Layer 12 of a small transformer language model trained on English Wikipedia (15 layers, counted from 0, width 128).
A neuron adds its activation times its output weights to the MLP's output. To switch it off is to set its activation to zero at one token and run the rest of the model.
A neuron's activation on a vector x is SiLU(weights . x), where the dot is the dot product.

Input weights of the MLP neurons that the questions are about. A number n stands for n times 0.0093.
n9: 45 -43 -52 -14 -36 28 42 -1 -33 -19 -32 -2 -4 33 3 -1 -38 -19 -8 -14 -24 34 1 2 -8 34 -9 -6 9 -3 13 1 8 6 17 -14 50 17 13 13 18 5 11 -25 -15 -14 -45 15 33 6 36 -12 5 -11 -24 14 4 -39 3 10 12 5 -4 -10 -7 -17 18 46 -19 0 28 -1 24 -5 1 -2 21 38 -17 10 -12 2 62 -24 44 -15 20 -8 1 -32 -19 4 -18 -13 -3 -1 25 -53 -1 30 9 23 -15 -14 14 -21 8 14 -34 0 -35 -26 -5 -19 17 -4 13 38 -63 1 26 15 42 -1 0 -11 -29 10
n73: 40 -35 20 -7 -4 35 46 -8 -7 -25 8 -4 -24 2 17 -5 -13 -18 33 7 -22 -11 -38 -11 -2 27 41 -13 -59 -7 -18 55 44 -3 4 20 6 -34 -9 -16 35 34 -14 -14 -43 4 11 64 -7 3 -26 5 53 13 2 -22 -1 -2 -5 0 3 27 -45 35 23 91 6 -2 -12 32 -48 -17 -27 -48 -13 13 31 -17 0 5 -13 23 36 2 -26 36 12 32 5 -5 -28 4 22 -15 -22 -27 21 -4 -14 53 -4 -9 -30 5 10 -11 -31 22 2 10 -7 -42 10 -20 -18 7 10 -1 6 -51 -49 -23 -3 -17 1 8 28 7
n111: 23 -21 -20 -11 14 23 -23 -6 56 -37 13 -4 -27 1 13 7 -2 -10 1 -21 -11 8 -40 -11 17 -12 -20 26 18 -62 20 23 15 23 22 11 -14 -1 -16 -7 12 15 57 -9 95 -29 3 -14 0 0 11 30 -15 13 28 -27 21 -12 30 -15 20 -1 0 -15 -4 -3 -7 9 11 -26 5 -36 2 38 13 -1 14 -14 -21 -41 35 -33 -32 -22 -23 -23 84 -40 3 -3 3 12 3 7 24 -8 11 16 -1 13 -18 11 2 -25 -27 -14 -12 16 -14 -16 -41 -1 -23 12 -10 0 5 2 -20 15 -3 -20 -16 33 -15 -40 -13 -6
n152: -5 11 36 22 6 33 -4 -11 -15 51 -20 19 -13 25 -23 18 31 17 20 -13 33 -27 -28 32 43 13 24 -4 -29 -29 -28 50 6 18 -12 34 -54 4 16 -18 -1 15 23 -1 -31 19 -26 13 -49 9 -25 -40 22 25 52 18 -16 6 -33 10 -21 24 33 21 -27 37 -1 -55 -12 -10 -4 -36 -18 -48 -38 22 -8 13 19 -1 -21 -3 20 -6 -49 1 -16 -31 2 9 8 -12 11 -56 15 -22 -3 -25 -1 -5 -4 -7 1 -16 5 -38 -1 26 5 35 -9 -4 -13 9 6 1 -9 -5 -26 33 -42 31 1 -17 -6 9 7 37
n229: -16 -6 -14 -10 -18 9 -11 3 -7 -24 1 30 25 -8 -25 27 26 -13 -30 -32 7 5 -7 -26 -1 -16 -10 -30 22 -7 5 -2 38 4 14 22 24 -5 49 5 -21 15 13 8 -8 -10 26 36 7 1 29 20 6 24 8 -13 -31 -29 -26 63 23 -41 12 -10 -21 0 -7 -10 -19 -50 12 1 -16 -37 14 0 -13 8 -35 -20 1 19 -10 39 23 -15 -24 16 3 -24 -8 22 -9 41 -79 1 3 19 -38 24 -3 1 17 -23 12 -19 23 6 15 35 5 11 25 -8 -9 10 -44 -54 31 7 21 -18 14 14 -27 30 22 9
n277: 6 0 -17 -1 -16 3 13 -18 2 -16 30 7 -49 52 17 -4 -9 15 9 5 -39 -49 3 -29 -35 25 6 -37 34 -12 1 14 2 18 1 -9 -1 6 0 12 6 -46 11 -40 11 6 -18 12 12 25 -11 -7 43 38 3 -25 -21 -35 9 -7 23 -37 -3 13 7 -28 21 2 30 9 3 -1 -7 -24 9 -57 -1 -23 -12 -14 24 -44 33 7 19 -17 26 -38 17 -3 16 -6 -9 18 23 -6 8 23 14 4 -19 31 -2 13 14 42 14 -13 -14 68 -2 -24 24 -19 16 -30 -1 2 -8 35 14 14 9 27 -15 3 -2 -7
n282: -19 -26 -1 47 3 14 -23 -41 25 13 -7 -29 9 9 33 -7 3 10 -5 3 6 14 -8 9 -39 6 -4 -61 33 10 8 21 0 30 4 -12 21 -13 17 11 -4 -20 -10 5 -9 20 1 -3 0 -8 8 27 -3 -55 16 -26 -40 40 -1 -36 31 10 -22 -20 -16 -4 -36 17 -33 15 -15 -24 -7 -29 14 -16 -12 -1 17 -15 30 50 -25 20 -10 -9 -7 31 17 -6 -9 8 23 -30 7 1 -4 -15 -5 -47 -19 19 60 6 8 -8 46 1 17 0 20 -24 -28 35 -23 -8 -1 -24 -25 -6 15 -5 -18 2 -2 -12 4 22
n351: -4 31 45 -24 24 -18 -14 6 -13 5 14 -22 -11 -1 -5 31 -13 -56 -19 -51 -13 0 -11 26 -16 16 -19 -1 -16 -1 20 -52 -27 6 1 -4 30 13 5 23 26 -6 -11 4 -7 30 50 13 -4 -23 -2 28 27 -41 26 -26 10 24 28 -33 -9 44 44 -1 -7 -16 -3 3 -16 -8 37 6 33 9 30 28 -19 -2 -20 -27 -7 -23 -3 -9 -16 50 -11 33 -16 1 -9 4 18 -27 16 29 -37 -24 -26 -36 30 31 5 -9 17 -7 26 22 -11 -57 9 -48 -4 -28 -12 9 12 37 -23 -32 15 23 13 -2 -9 40 24 12
n480: 11 16 -27 -11 19 20 17 12 33 6 -4 8 -8 40 -48 13 17 -14 -43 -21 1 4 8 -4 -11 -24 -27 -30 -12 17 1 28 -12 -9 -13 -22 -18 -34 -1 9 -3 7 60 -1 -34 -36 -11 15 33 -12 -31 15 -9 -6 -26 -6 33 -10 15 16 -9 30 42 18 -16 23 25 -11 0 20 21 -19 18 -26 -20 1 -17 -11 19 -13 41 -6 -34 -22 -31 31 11 -24 10 -30 1 -8 12 14 -26 11 -8 28 1 -4 13 -26 -13 -19 53 12 73 25 -24 12 -8 5 47 -46 -20 -29 -19 -25 11 14 19 -38 -23 -10 41 18 32 -5
n482: 13 45 -41 15 5 -1 -8 -2 22 32 14 -5 19 16 -18 -18 -3 -23 0 6 4 -3 -5 45 -9 -47 0 -41 3 6 7 -13 14 14 -28 27 -26 -10 20 -31 -6 2 5 -2 -11 -31 5 67 15 -8 9 12 -34 5 -25 -35 17 9 1 -15 -12 3 -7 8 -23 -28 0 8 -41 17 -9 -28 -35 -8 -24 3 15 15 5 -42 -30 52 11 40 -8 -6 -12 -9 -4 -17 7 25 30 -30 -1 -29 12 -8 12 41 3 -16 28 -23 -13 29 -5 39 -17 14 -42 -4 59 23 -19 -6 -39 43 10 -15 25 1 -17 4 -4 30 -31 -3
n495: -3 -4 -11 -4 -5 28 -44 1 8 -3 33 -36 -3 1 10 -13 34 -16 16 15 -2 -5 -2 3 -32 -8 -9 10 7 -25 -19 0 -5 -42 10 1 -17 2 -38 34 36 4 -17 3 -18 16 -47 57 33 -5 6 35 -1 3 -4 2 -70 46 -10 32 -36 10 -5 -16 5 19 -1 -21 3 36 28 -38 -31 -13 5 26 -7 -11 28 -10 14 41 -14 -21 10 -14 12 -25 4 -2 34 27 34 -2 27 -2 27 -15 31 32 29 -21 -45 12 -3 9 -1 19 17 -13 15 34 24 14 -32 12 18 -4 -3 38 -2 -41 -2 -7 -34 -8 21 -33

Output weights of the MLP neurons that the questions are about. A number n stands for n times 0.0092.
n9: -1 8 -9 10 31 38 2 18 14 -12 -36 -45 -4 -13 13 -14 -5 -22 -16 -18 18 1 9 52 33 -20 -2 -10 14 72 -46 -31 -12 7 -58 -5 4 6 -44 6 -7 -8 26 23 -8 -32 2 0 -25 -6 44 -7 -13 -4 -21 21 7 33 4 6 -12 -3 25 3 -22 -17 -9 11 28 28 29 -3 21 -43 44 -17 -8 4 21 30 26 4 -31 20 -15 -88 2 -48 50 -1 11 29 3 -26 -33 8 13 30 6 -42 23 22 -32 -15 22 -22 12 -36 15 -12 -3 -51 -24 -23 2 11 -16 27 -14 30 -10 32 18 13 44 -29 -8 8
n73: 13 -41 19 -7 -20 10 -18 8 -2 33 39 17 77 2 34 28 -24 12 26 -5 -27 15 21 24 -10 4 -47 36 7 -15 -6 28 22 -6 26 -37 -7 -39 -22 -14 5 -10 -35 5 2 -24 -6 -12 3 30 -29 16 -39 25 7 40 66 36 -6 -24 -5 3 -15 -34 8 -60 -37 -38 1 -39 31 -13 25 16 -2 28 27 33 -15 -34 -29 -26 0 -9 29 -32 -29 -13 -26 1 32 12 -6 -8 8 -6 6 -8 20 -27 -2 21 -27 -7 9 69 13 45 6 55 -72 14 18 -36 13 -24 -2 -21 8 -22 2 -23 -2 -21 -7 -33 15 -9
n111: -25 0 49 32 -32 28 -21 37 -31 4 -21 2 20 -8 -20 -8 -24 32 -7 15 -50 26 -12 -2 -34 -3 70 -20 -30 -45 -18 -3 3 -3 -24 -5 33 63 15 35 -55 -17 -47 -42 -12 57 -41 -50 -21 -4 -16 -33 50 -6 17 8 -35 -25 -38 -14 -11 2 -15 2 13 -37 23 -4 -16 -6 -8 43 -1 -11 -34 27 -29 -12 16 16 11 -9 10 14 -19 -15 -17 6 -27 -16 12 30 -19 4 10 -2 -7 9 -26 11 33 8 -25 40 20 40 9 -2 7 14 26 -17 52 -19 13 30 19 -21 2 -6 -15 40 9 -8 42 33 54 23
n152: 23 64 21 -57 -2 -6 -8 -53 -35 -33 -7 -49 -15 -43 1 -15 -26 -53 21 28 -1 3 11 -25 5 23 -32 -12 -37 -32 13 -5 29 18 -41 -18 7 10 15 12 22 -40 53 -26 -5 29 -7 6 63 -4 -14 -3 10 -11 17 -4 30 30 5 24 2 -35 -32 -43 -44 -4 61 8 1 -5 -17 24 60 2 16 -1 28 21 -15 21 9 43 36 -17 -39 -11 34 -8 20 -30 -9 14 -25 5 -4 31 -16 -3 -15 22 0 -7 16 -12 12 -17 -33 41 -2 -2 6 35 -19 -46 -22 35 37 24 27 -25 -13 13 10 9 -2 -40 72 2
n229: 22 -32 18 10 2 49 -17 0 25 -17 -7 -4 -13 -11 40 -76 3 25 2 -12 -7 14 -9 10 -22 42 -2 32 -57 77 -42 57 13 -43 12 2 -16 -76 -13 8 29 -5 -60 45 22 24 -37 -19 -11 10 6 10 -41 -23 12 20 -19 -9 -4 5 -55 -17 -29 54 27 -32 8 12 48 -8 -11 24 29 -10 2 17 32 -59 -22 7 -10 -40 46 33 9 16 32 -9 -9 27 -13 27 -47 -2 -8 -26 -40 -23 55 -5 2 15 22 25 -2 4 -18 -16 32 -9 5 9 2 40 4 -19 12 -2 4 -24 2 -65 4 0 29 -33 -8 -14
n277: -34 -17 17 -6 15 22 5 27 -45 -21 9 -46 -2 4 -2 32 -23 -9 -15 -5 -10 -12 -31 -12 -52 14 -7 43 16 33 12 23 22 -11 35 -4 36 22 1 16 24 -1 12 24 33 23 4 -11 7 4 20 -8 6 -40 -17 12 37 15 -9 7 3 -12 4 -7 4 -26 -26 -32 -20 -44 -42 36 35 -12 28 -22 -5 13 4 -37 -1 5 -15 -70 47 -4 -9 3 -1 -29 58 13 14 -7 4 -5 -48 1 7 -28 -37 8 -61 -13 22 9 8 23 -5 10 63 16 7 -52 -5 -5 14 -34 5 29 -44 26 31 12 3 10 -27 -4
n282: -7 1 -1 -15 -33 13 -25 11 -22 17 -7 -24 -5 10 -11 6 -28 -1 -42 16 12 36 1 -50 12 1 26 79 -33 3 -7 -10 -16 28 8 -11 26 -1 -50 -31 -33 25 -39 -11 5 4 16 -5 74 -5 19 -66 -22 4 49 24 18 -25 -25 29 4 15 -13 1 20 -10 27 15 -6 -33 -12 -22 -2 -6 -10 -5 3 -7 -24 2 26 -1 30 -9 13 -44 -3 -10 -11 32 -8 -32 30 -49 3 -60 -31 20 -20 33 26 0 -26 10 15 -3 -20 9 -12 -44 -2 39 -5 11 17 -2 10 39 28 39 -25 5 44 27 10 27 -5 -8
n351: 43 7 29 -30 -46 -5 -4 -23 -39 19 -31 10 -15 -26 33 -3 1 40 -5 -23 35 15 15 -12 -9 -22 33 -59 12 -44 27 -6 -16 -16 25 -2 17 -19 11 -27 -10 18 -24 28 -18 -48 42 -18 2 12 -4 -24 -36 16 17 0 1 -24 -28 17 -13 43 -44 -2 17 -61 -30 7 -17 30 19 59 19 18 -13 58 -52 -18 50 27 -5 2 15 9 0 8 39 8 24 2 34 60 31 43 -6 36 -60 -38 -11 30 -22 -14 25 -34 -16 -10 -53 -31 28 8 -9 25 22 27 -19 8 26 -11 -46 4 -4 20 -43 24 -19 -31 -4 -17
n480: 24 -14 -3 -11 -29 -1 -26 11 -12 6 -8 -8 21 23 0 -8 32 -6 -5 23 11 -26 12 -29 26 -29 9 24 -22 14 -18 -16 42 40 19 4 -26 -19 -9 12 16 -11 17 -33 76 -8 17 -5 -34 -5 66 -1 -15 -26 -94 57 55 18 -26 -6 -22 -4 -8 -39 14 -3 7 20 5 3 -15 4 17 11 19 -4 11 23 -41 -10 -17 -9 50 -1 32 -37 -4 30 17 -22 -22 -7 -15 33 18 18 -21 -19 -7 19 -46 27 51 17 -22 13 7 -7 -9 5 17 12 -41 -20 18 -26 -17 10 39 -12 68 -45 11 -14 -8 -34 -17 -29
n482: -31 -13 29 24 -8 -1 -16 -28 -11 -19 -12 -17 -8 7 -27 45 -22 12 -17 7 0 33 -18 -23 -1 33 2 31 21 73 -16 -7 15 -29 3 4 8 1 13 -19 32 18 -8 11 -5 1 16 -22 12 -9 30 -8 26 4 -84 52 16 -42 10 49 48 -23 6 36 -15 9 -14 -4 -1 -23 29 -9 22 -33 11 18 -45 -1 -21 41 26 17 -37 -32 -2 -9 22 -13 6 13 -25 -45 -7 30 -2 12 5 24 16 -33 -48 -4 10 -9 15 -46 -34 -27 48 -19 52 -17 -36 -20 25 -2 -1 -47 28 6 10 11 39 -7 -1 -35 44 -12
n495: 5 26 30 14 -11 -49 15 -25 -1 -38 -4 25 -28 35 24 20 5 -20 -26 31 -12 32 26 15 4 13 8 27 -14 -50 -37 -35 -9 4 -10 5 -7 11 15 -15 -31 -45 20 26 -5 -19 33 6 39 17 -25 -45 -21 11 -65 46 8 -23 10 6 35 16 -26 4 37 -14 41 31 13 -9 9 -7 9 14 -6 3 3 -14 -11 24 -4 -65 31 -27 9 83 -1 2 15 -21 -8 11 -42 -23 -45 -38 -22 3 -2 -72 -4 8 12 -1 6 -2 12 46 39 -15 -26 -13 12 13 9 2 24 36 -39 -21 28 7 1 -3 -3 10 -11 -1

Each question names a token from some text and the token that comes next. It shows the vector x that enters the MLP there. A number n stands for n times 0.07.

Then comes g, the gradient of the next token's log-probability with respect to the MLP's output, scaled to length 1. A neuron's effect is roughly proportional to its activation times (output weights . g). A number n stands for n times 0.0047.

"| ", then "Budap"
x: 11 -4 -18 -6 -2 14 10 32 1 10 -12 -9 19 -20 -14 -4 0 20 1 -14 14 -17 -19 -3 -9 -10 14 -4 9 60 10 -15 7 -4 -7 -10 -5 11 4 8 -5 27 4 12 41 -6 -1 -26 -14 7 -1 -3 -1 6 -59 -30 -11 -4 -9 -4 1 -11 -2 4 -6 5 -13 -18 -9 18 -12 7 -10 9 18 -6 14 -6 -16 7 5 12 4 10 16 -20 -5 17 -12 11 0 -6 7 -20 28 14 -16 1 2 8 13 -6 -17 2 8 4 -16 -4 -11 4 8 10 -2 7 7 7 2 -9 10 1 -10 6 -1 -12 -7 -7 11 -9
g: 18 1 -19 -10 8 -10 13 18 13 -23 -29 -13 -2 -29 5 37 11 -38 15 24 -9 11 21 36 20 -15 32 33 31 -1 -23 12 -9 -11 -24 22 14 -4 1 28 14 3 -5 3 22 -6 -7 11 41 3 19 -6 -18 -6 -20 20 -22 4 4 20 -19 8 -19 -13 -13 -1 2 37 -1 -32 2 -22 -12 17 -2 3 26 -34 24 -6 5 25 -22 4 -2 6 17 -23 1 -28 -20 -29 0 2 -1 -2 -13 -9 0 9 -42 -32 4 -31 -47 2 -22 -7 27 27 -21 -13 -8 23 35 4 18 10 -20 9 17 -4 3 1 -12 -3 -26 10
Which two neurons, each switched off alone, lower its probability most, in order? n111, n482

"differ", then "ing "
x: 8 15 -14 -16 5 2 2 18 -14 11 -18 -5 2 -31 -2 7 2 8 20 -5 13 5 -11 -29 -5 -9 15 -8 22 44 16 2 -6 -8 -9 -17 17 21 23 8 -4 23 -14 12 12 -14 11 -15 -28 -7 -18 10 -6 -7 -11 -16 -1 -13 -1 -36 2 12 13 9 -5 -4 -2 -38 2 29 -27 -9 17 43 41 -26 31 7 -24 9 -9 16 -17 -24 6 -34 -6 -4 13 15 -5 -16 11 -8 6 3 -25 32 -3 -8 0 41 -2 1 13 -2 -28 -13 -15 16 18 -19 -1 -17 22 3 15 -6 -3 -17 -19 -4 9 -1 17 15 -11 -1
g: -39 -3 30 17 -12 21 -33 -10 -19 -4 4 2 9 18 9 -14 -23 15 6 5 4 -33 -15 -6 12 -20 12 -12 -30 7 7 10 -6 3 34 -21 37 37 -4 9 -11 -26 12 1 -5 -29 -5 -49 -23 31 -20 5 1 -21 9 -8 9 -22 -5 -2 11 3 7 2 1 -33 -13 -15 -14 19 14 -15 37 -7 -22 -33 17 14 22 -29 26 48 13 3 -1 12 10 5 -8 -9 -44 -26 17 20 28 12 -18 6 18 -13 13 -10 9 -5 26 -20 16 -31 16 19 13 15 11 16 -5 -33 10 21 -11 1 14 20 19 4 1 -27 -2 -8
Switching off which neuron hurts the next token most? n351

"22", then ","
x: 7 20 -7 -23 11 10 -2 27 -10 13 -18 9 35 10 4 3 -1 13 12 -9 2 -14 -19 -16 -21 -6 6 -11 -4 55 17 -25 7 10 -45 -30 -16 -13 8 8 -10 14 38 -3 19 3 0 -27 -2 -4 11 5 -16 1 -6 -37 5 16 7 14 -10 3 15 -5 -2 26 -5 -22 -7 7 -5 7 12 20 38 -6 18 -2 -19 -19 -5 -3 -5 -11 15 -17 -12 10 -8 3 -9 -13 13 -4 -7 19 -60 -12 -9 4 3 6 -36 -2 9 2 -22 -4 2 13 19 -10 18 2 12 -7 18 -10 10 -9 -11 -14 4 9 8 16 -10 -3
g: 38 20 2 33 -23 23 37 -17 -37 -43 -4 5 -48 -26 4 17 2 -19 0 -37 -22 41 8 13 -15 11 -21 -9 31 2 13 -5 16 -10 -44 -19 21 47 -18 7 0 -6 -12 7 -14 2 -8 -8 0 -7 -23 -16 -16 8 22 15 10 0 3 -1 26 -7 3 15 -21 9 -12 10 15 -8 -28 28 8 5 -1 38 -8 -7 4 -2 -1 22 -10 -15 10 -19 -10 -8 -5 -8 18 -21 28 -30 21 -24 12 -18 25 22 -14 2 -2 -7 18 -16 7 15 11 -34 24 -6 17 -3 9 -4 -25 -28 14 -8 -20 13 16 13 -5 27 2 -1
Which neuron, switched off, raises the next token's probability most? n480

"May ", then "194"
x: -7 2 -39 -19 6 10 7 13 2 16 -21 4 11 -4 -7 -22 16 5 -1 -6 7 -24 -24 -21 12 -17 24 -23 -7 60 -8 -5 6 -15 -3 -16 -7 9 8 10 -11 22 22 -11 23 -5 10 -25 -20 17 -3 1 -20 -13 -37 -12 4 12 -9 -7 17 5 16 7 -11 -1 -11 -3 -15 18 -18 -3 -3 -6 50 12 7 -9 -24 -10 2 20 -2 13 24 -13 5 -5 -8 3 -1 -23 -6 -6 3 2 -27 -2 13 9 15 0 7 8 18 5 -11 -24 -3 8 18 7 1 3 30 -8 11 -10 19 11 -1 10 -6 -8 -7 18 6 -17
g: -23 -6 11 11 -4 5 -36 26 13 12 -2 -44 8 46 14 0 12 -4 31 -26 -14 -50 24 10 16 7 -2 -27 -7 7 19 -29 -19 2 11 16 -13 5 -4 -4 -23 -10 9 -5 -3 -9 24 4 0 4 -9 -6 24 21 -1 -21 7 -24 8 25 0 9 -38 24 29 23 -3 16 -13 -48 3 -9 8 -2 25 -13 -19 -37 -15 16 5 12 -8 -28 15 3 -15 -46 30 4 1 4 11 14 2 -7 -5 10 1 -25 -18 -16 38 -11 -11 3 33 -24 -19 -20 8 14 5 31 2 17 -28 19 -14 14 11 3 -29 5 32 -1 -4 17
Which neuron, switched off, raises the next token's probability most? n229

"Mar", then "tian "
x: -14 0 3 -14 6 22 -2 26 2 -20 0 11 1 2 -5 -5 7 10 15 -11 15 -20 -14 -20 -6 -15 15 2 5 56 2 -16 7 -1 -2 -15 5 6 6 -3 -6 -2 10 -4 55 -23 -7 -25 -12 5 -4 -3 -20 -8 -6 -18 -23 -1 -6 -6 -15 1 -1 4 -12 12 -13 -5 -5 20 7 -3 -25 -2 24 -27 -5 7 4 1 -3 9 7 -18 14 -33 -1 -9 -2 13 29 1 3 -20 34 17 -18 20 -10 -8 -6 0 -23 -3 -6 -2 2 -23 -10 16 0 4 -6 -29 26 -7 32 29 27 -7 -7 5 15 10 -9 25 5 -19
g: -18 -2 -14 -9 43 20 9 -25 -39 7 1 -19 34 -24 -4 -5 42 11 9 8 -13 -24 14 23 -3 20 -6 5 -4 3 -41 -16 -16 26 17 4 -28 11 15 10 2 26 -23 25 -31 -5 -42 -1 -5 13 3 13 -10 2 -3 14 0 10 5 30 -5 -3 3 -5 21 6 -28 -31 -7 -25 -9 -2 12 -2 -8 -33 1 -1 -6 18 -14 -12 -45 14 0 7 -6 -9 -18 -12 25 -11 12 -17 -23 -36 1 -16 0 -7 -7 10 3 8 -11 -1 23 -28 15 38 36 21 11 -8 19 8 40 5 2 -24 -43 14 9 34 24 16 7 8
Switching off which neuron hurts the next token most? n277

"|", then "\n\n"
x: 27 -3 -7 -9 17 8 -20 22 8 -7 -25 -21 19 -11 -6 9 4 10 10 -1 5 -22 -13 -19 18 -8 3 -6 16 60 -20 -8 8 7 -20 -28 -8 -11 -11 13 -2 39 26 -7 27 -34 -2 3 -25 9 -4 14 -2 1 -25 -6 0 9 -8 6 8 -1 11 12 -3 11 -16 -18 -4 13 6 10 10 18 24 -26 13 6 -24 -15 19 19 -4 4 23 -12 -12 1 -5 -4 1 4 28 0 -6 1 -26 -1 -6 -2 -9 29 -12 -5 1 9 8 0 -23 -2 -7 7 5 -14 20 -22 -3 -12 19 -42 -16 -4 -1 -14 -15 20 15 -8
g: 7 25 12 -15 11 -7 -34 -6 -27 -6 18 18 22 0 -33 20 -9 -12 -31 -30 -9 6 9 19 32 11 -10 6 19 -23 -41 -13 0 -4 -14 -17 13 12 64 -4 6 1 9 9 18 -11 9 3 7 15 18 0 -15 -14 -7 -1 6 12 11 -21 -12 0 10 0 -30 13 21 16 21 -16 -22 4 11 2 -17 41 -13 37 18 7 4 -4 9 -23 -12 -26 -8 76 -14 -26 -37 2 -17 0 31 -9 -20 2 0 35 -17 -3 -16 13 -26 -22 3 -24 7 12 -15 -7 12 -1 12 -4 2 -13 10 0 -14 -31 7 3 25 14 -11 -2
Switching off which neuron hurts the next token most? n480

"| ", then "FW "
x: 3 2 -7 -9 5 0 1 25 8 1 -12 -16 14 -16 -8 -2 11 14 17 -13 27 -10 -6 -11 -1 -10 16 -8 5 62 -5 -8 -2 -19 -12 -13 -3 -1 -3 7 -6 13 9 7 35 -4 -5 -21 -22 4 -7 -6 -11 2 -64 -11 -12 21 1 -6 3 -5 6 -1 5 2 -13 -13 -6 9 2 7 -8 13 19 0 6 5 -5 10 0 17 -11 10 12 -29 -6 18 3 10 -7 -13 5 -11 30 15 -13 -8 2 8 7 -2 -33 0 0 13 -17 1 -1 7 12 -7 2 6 5 -5 13 -3 10 -3 -4 2 11 -8 -3 -12 7 -3
g: 11 6 17 -1 18 6 5 26 5 -29 12 -19 17 -26 -35 -26 -27 -2 4 -14 19 -11 -19 -5 -16 15 -3 -19 -29 -3 5 -20 17 -19 -5 5 6 2 -4 -21 11 -11 23 10 -19 6 -22 -13 -2 26 16 -1 7 -18 17 9 -15 -9 -8 11 7 8 5 -18 26 8 5 7 -1 29 -25 18 -1 19 22 -14 -19 -18 -30 15 -17 -44 -33 18 14 12 1 12 10 2 18 -9 18 23 -7 -5 -17 -16 -28 -16 -29 65 -30 -25 22 20 3 3 3 14 -13 3 -17 25 7 5 52 20 4 16 26 -15 24 -36 -20 37 -19 13
Switching off which neuron hurts the next token most? n495

"Bin", then "st "
x: 8 32 6 -15 19 1 10 30 5 2 -13 -9 13 -9 1 9 7 17 24 -3 7 10 -2 -25 -2 -13 25 4 -21 32 6 -4 9 4 -29 -23 -8 14 6 -8 -21 9 -1 -4 55 -20 7 -8 -41 0 -10 -5 11 -10 16 -6 4 0 -17 -8 10 6 -4 8 13 1 -8 -9 -3 -6 16 21 -17 32 28 -2 15 15 4 1 -2 26 -2 -14 0 -27 20 -2 -18 19 6 -18 7 -2 16 -17 -3 6 -16 -14 -5 2 -10 6 -21 0 -19 -19 -37 4 31 -37 -9 -47 2 -12 8 17 12 -6 -19 -4 7 4 -5 -3 -9 -20
g: 34 -14 -19 2 -26 -19 -29 13 1 40 -3 16 6 3 -18 2 0 23 -9 2 -20 20 -22 -13 7 34 7 -9 17 -5 4 -23 -10 -10 -22 -25 46 -1 11 5 -8 -22 11 -14 -8 -13 -12 5 21 -17 -20 -6 -7 8 0 -24 25 20 -25 2 36 2 19 -16 3 -16 -9 38 -26 10 17 -40 7 5 -32 6 -12 1 -9 -6 -20 -33 31 20 -10 -9 -35 -36 -38 34 -3 17 23 -7 -4 -27 7 -1 0 12 27 14 -12 8 5 -6 10 16 19 16 -15 -26 -19 1 -11 33 27 13 20 23 -8 -32 10 5 15 23 11 20
Switching off which neuron hurts the next token most? n111

"music", then ". "
x: 19 -1 -12 -18 13 12 -6 4 -8 1 -34 -18 -9 -24 -1 11 8 -2 11 -13 0 -1 -17 1 -11 -7 11 0 16 53 6 11 5 -9 -11 -17 12 -11 23 -5 -7 23 15 5 33 -14 8 -7 -29 3 -6 -5 -21 10 -9 -14 -15 16 4 -27 2 2 -7 1 -15 11 -28 -20 19 12 -8 11 14 9 27 -42 20 3 -23 1 19 9 -21 -24 3 -30 -14 10 -4 17 1 -20 20 -16 29 8 -28 27 -14 3 -13 41 5 -7 3 7 -10 -12 -23 29 19 -6 18 -10 17 -6 27 6 -21 3 10 -4 17 -14 -4 -5 -4 0
g: -22 -10 -7 12 35 23 -25 34 -31 29 -15 -22 45 -23 -14 40 25 11 -22 16 0 -9 2 -7 9 -18 -5 -8 18 4 -7 -19 -11 14 -18 -37 27 -2 -22 -7 -16 -19 10 -11 4 -18 -2 13 18 -22 16 -52 -16 -31 -12 -8 26 9 8 -20 -19 18 -4 -2 -2 1 30 -16 17 -2 -16 21 14 27 14 -1 -7 5 -4 25 -8 -30 10 -1 14 11 -30 9 -5 -11 11 6 -12 -2 -12 22 -18 4 3 0 31 4 -19 -9 -8 16 13 14 26 20 26 -38 -18 2 42 -31 8 2 18 11 0 14 -30 -23 -24 17 19 0
Switching off which neuron hurts the next token most? n111

"again", then "—"
x: 11 -6 -24 -15 5 6 5 19 10 13 -25 -9 5 -14 9 4 21 14 2 2 8 9 -12 -11 9 -14 4 -16 23 45 -5 3 -8 -16 -20 -26 16 -5 22 0 4 30 22 13 32 -31 9 8 -25 -1 -11 7 -10 -3 -25 -22 -12 6 7 -25 -3 6 6 -7 -18 6 -9 -39 6 0 -9 -7 20 14 23 -29 16 -6 -18 1 7 -4 -20 -21 12 -26 -10 9 11 4 -20 -26 11 -19 16 19 -26 17 -8 -2 12 27 -17 5 11 21 -8 -6 -28 16 12 -14 19 -20 40 -23 5 -3 12 4 0 6 8 -22 7 6 10 -2
g: 30 17 -30 16 14 -23 0 -23 8 -7 -41 10 -37 28 13 -16 -33 8 9 -7 6 -10 17 -6 0 1 6 11 29 -3 11 -8 -4 23 -7 -12 -13 -11 45 27 27 10 -9 36 16 4 -5 -17 -18 4 -5 -4 -9 19 -27 1 -27 0 -10 28 16 -39 16 4 6 2 -24 13 2 -29 17 24 32 -18 6 -10 22 -28 25 3 -23 8 18 10 -27 -21 4 0 -16 -8 -28 -3 3 -47 14 -15 10 -17 8 14 16 5 5 7 -11 -20 -2 19 -6 -39 -4 37 17 38 5 -7 -25 -39 8 10 -29 19 8 1 -1 0 -7 19
Which neuron, switched off, raises the next token's probability most? n480

"-", then "rate"
x: -5 0 -13 0 -8 14 20 29 -15 -7 -12 -12 10 -2 13 0 5 13 29 12 -7 6 -5 -14 6 4 4 0 16 78 27 -21 -8 10 -8 -10 0 15 5 -3 -7 4 -6 -1 12 -17 -7 -23 10 24 10 8 2 -16 -3 3 8 17 -9 -12 17 3 -12 10 -16 12 -12 -17 3 4 -13 -11 8 8 11 -10 1 17 3 -5 -1 20 -5 -25 -13 -42 8 18 -15 26 -15 -13 -20 -32 24 -7 -17 -3 -8 -14 10 8 -32 8 1 -12 -13 -23 3 -12 16 7 -5 -21 18 1 12 3 -4 -3 -2 -5 -3 -13 -10 10 1 4
g: 29 -11 -12 15 -7 -15 -13 13 -2 12 15 11 -28 3 -34 -32 -42 -18 -29 13 6 27 -52 22 4 -6 -25 -23 -2 -4 -21 -6 -2 -1 9 3 6 -1 22 17 -40 23 14 16 4 11 -11 10 2 19 22 23 -13 3 14 -26 12 -14 19 -15 22 -8 -26 38 31 38 6 0 -26 17 0 -2 -39 -7 23 -31 36 -30 -9 -9 12 13 12 -2 4 -1 8 -5 -1 26 -29 -8 -10 -1 -12 -25 0 5 8 24 -1 13 -12 -6 16 13 2 22 -18 1 -12 18 -4 -29 22 -10 31 -29 -13 -2 17 15 -19 -31 -1 12 35 12
Switching off which neuron hurts the next token most? n282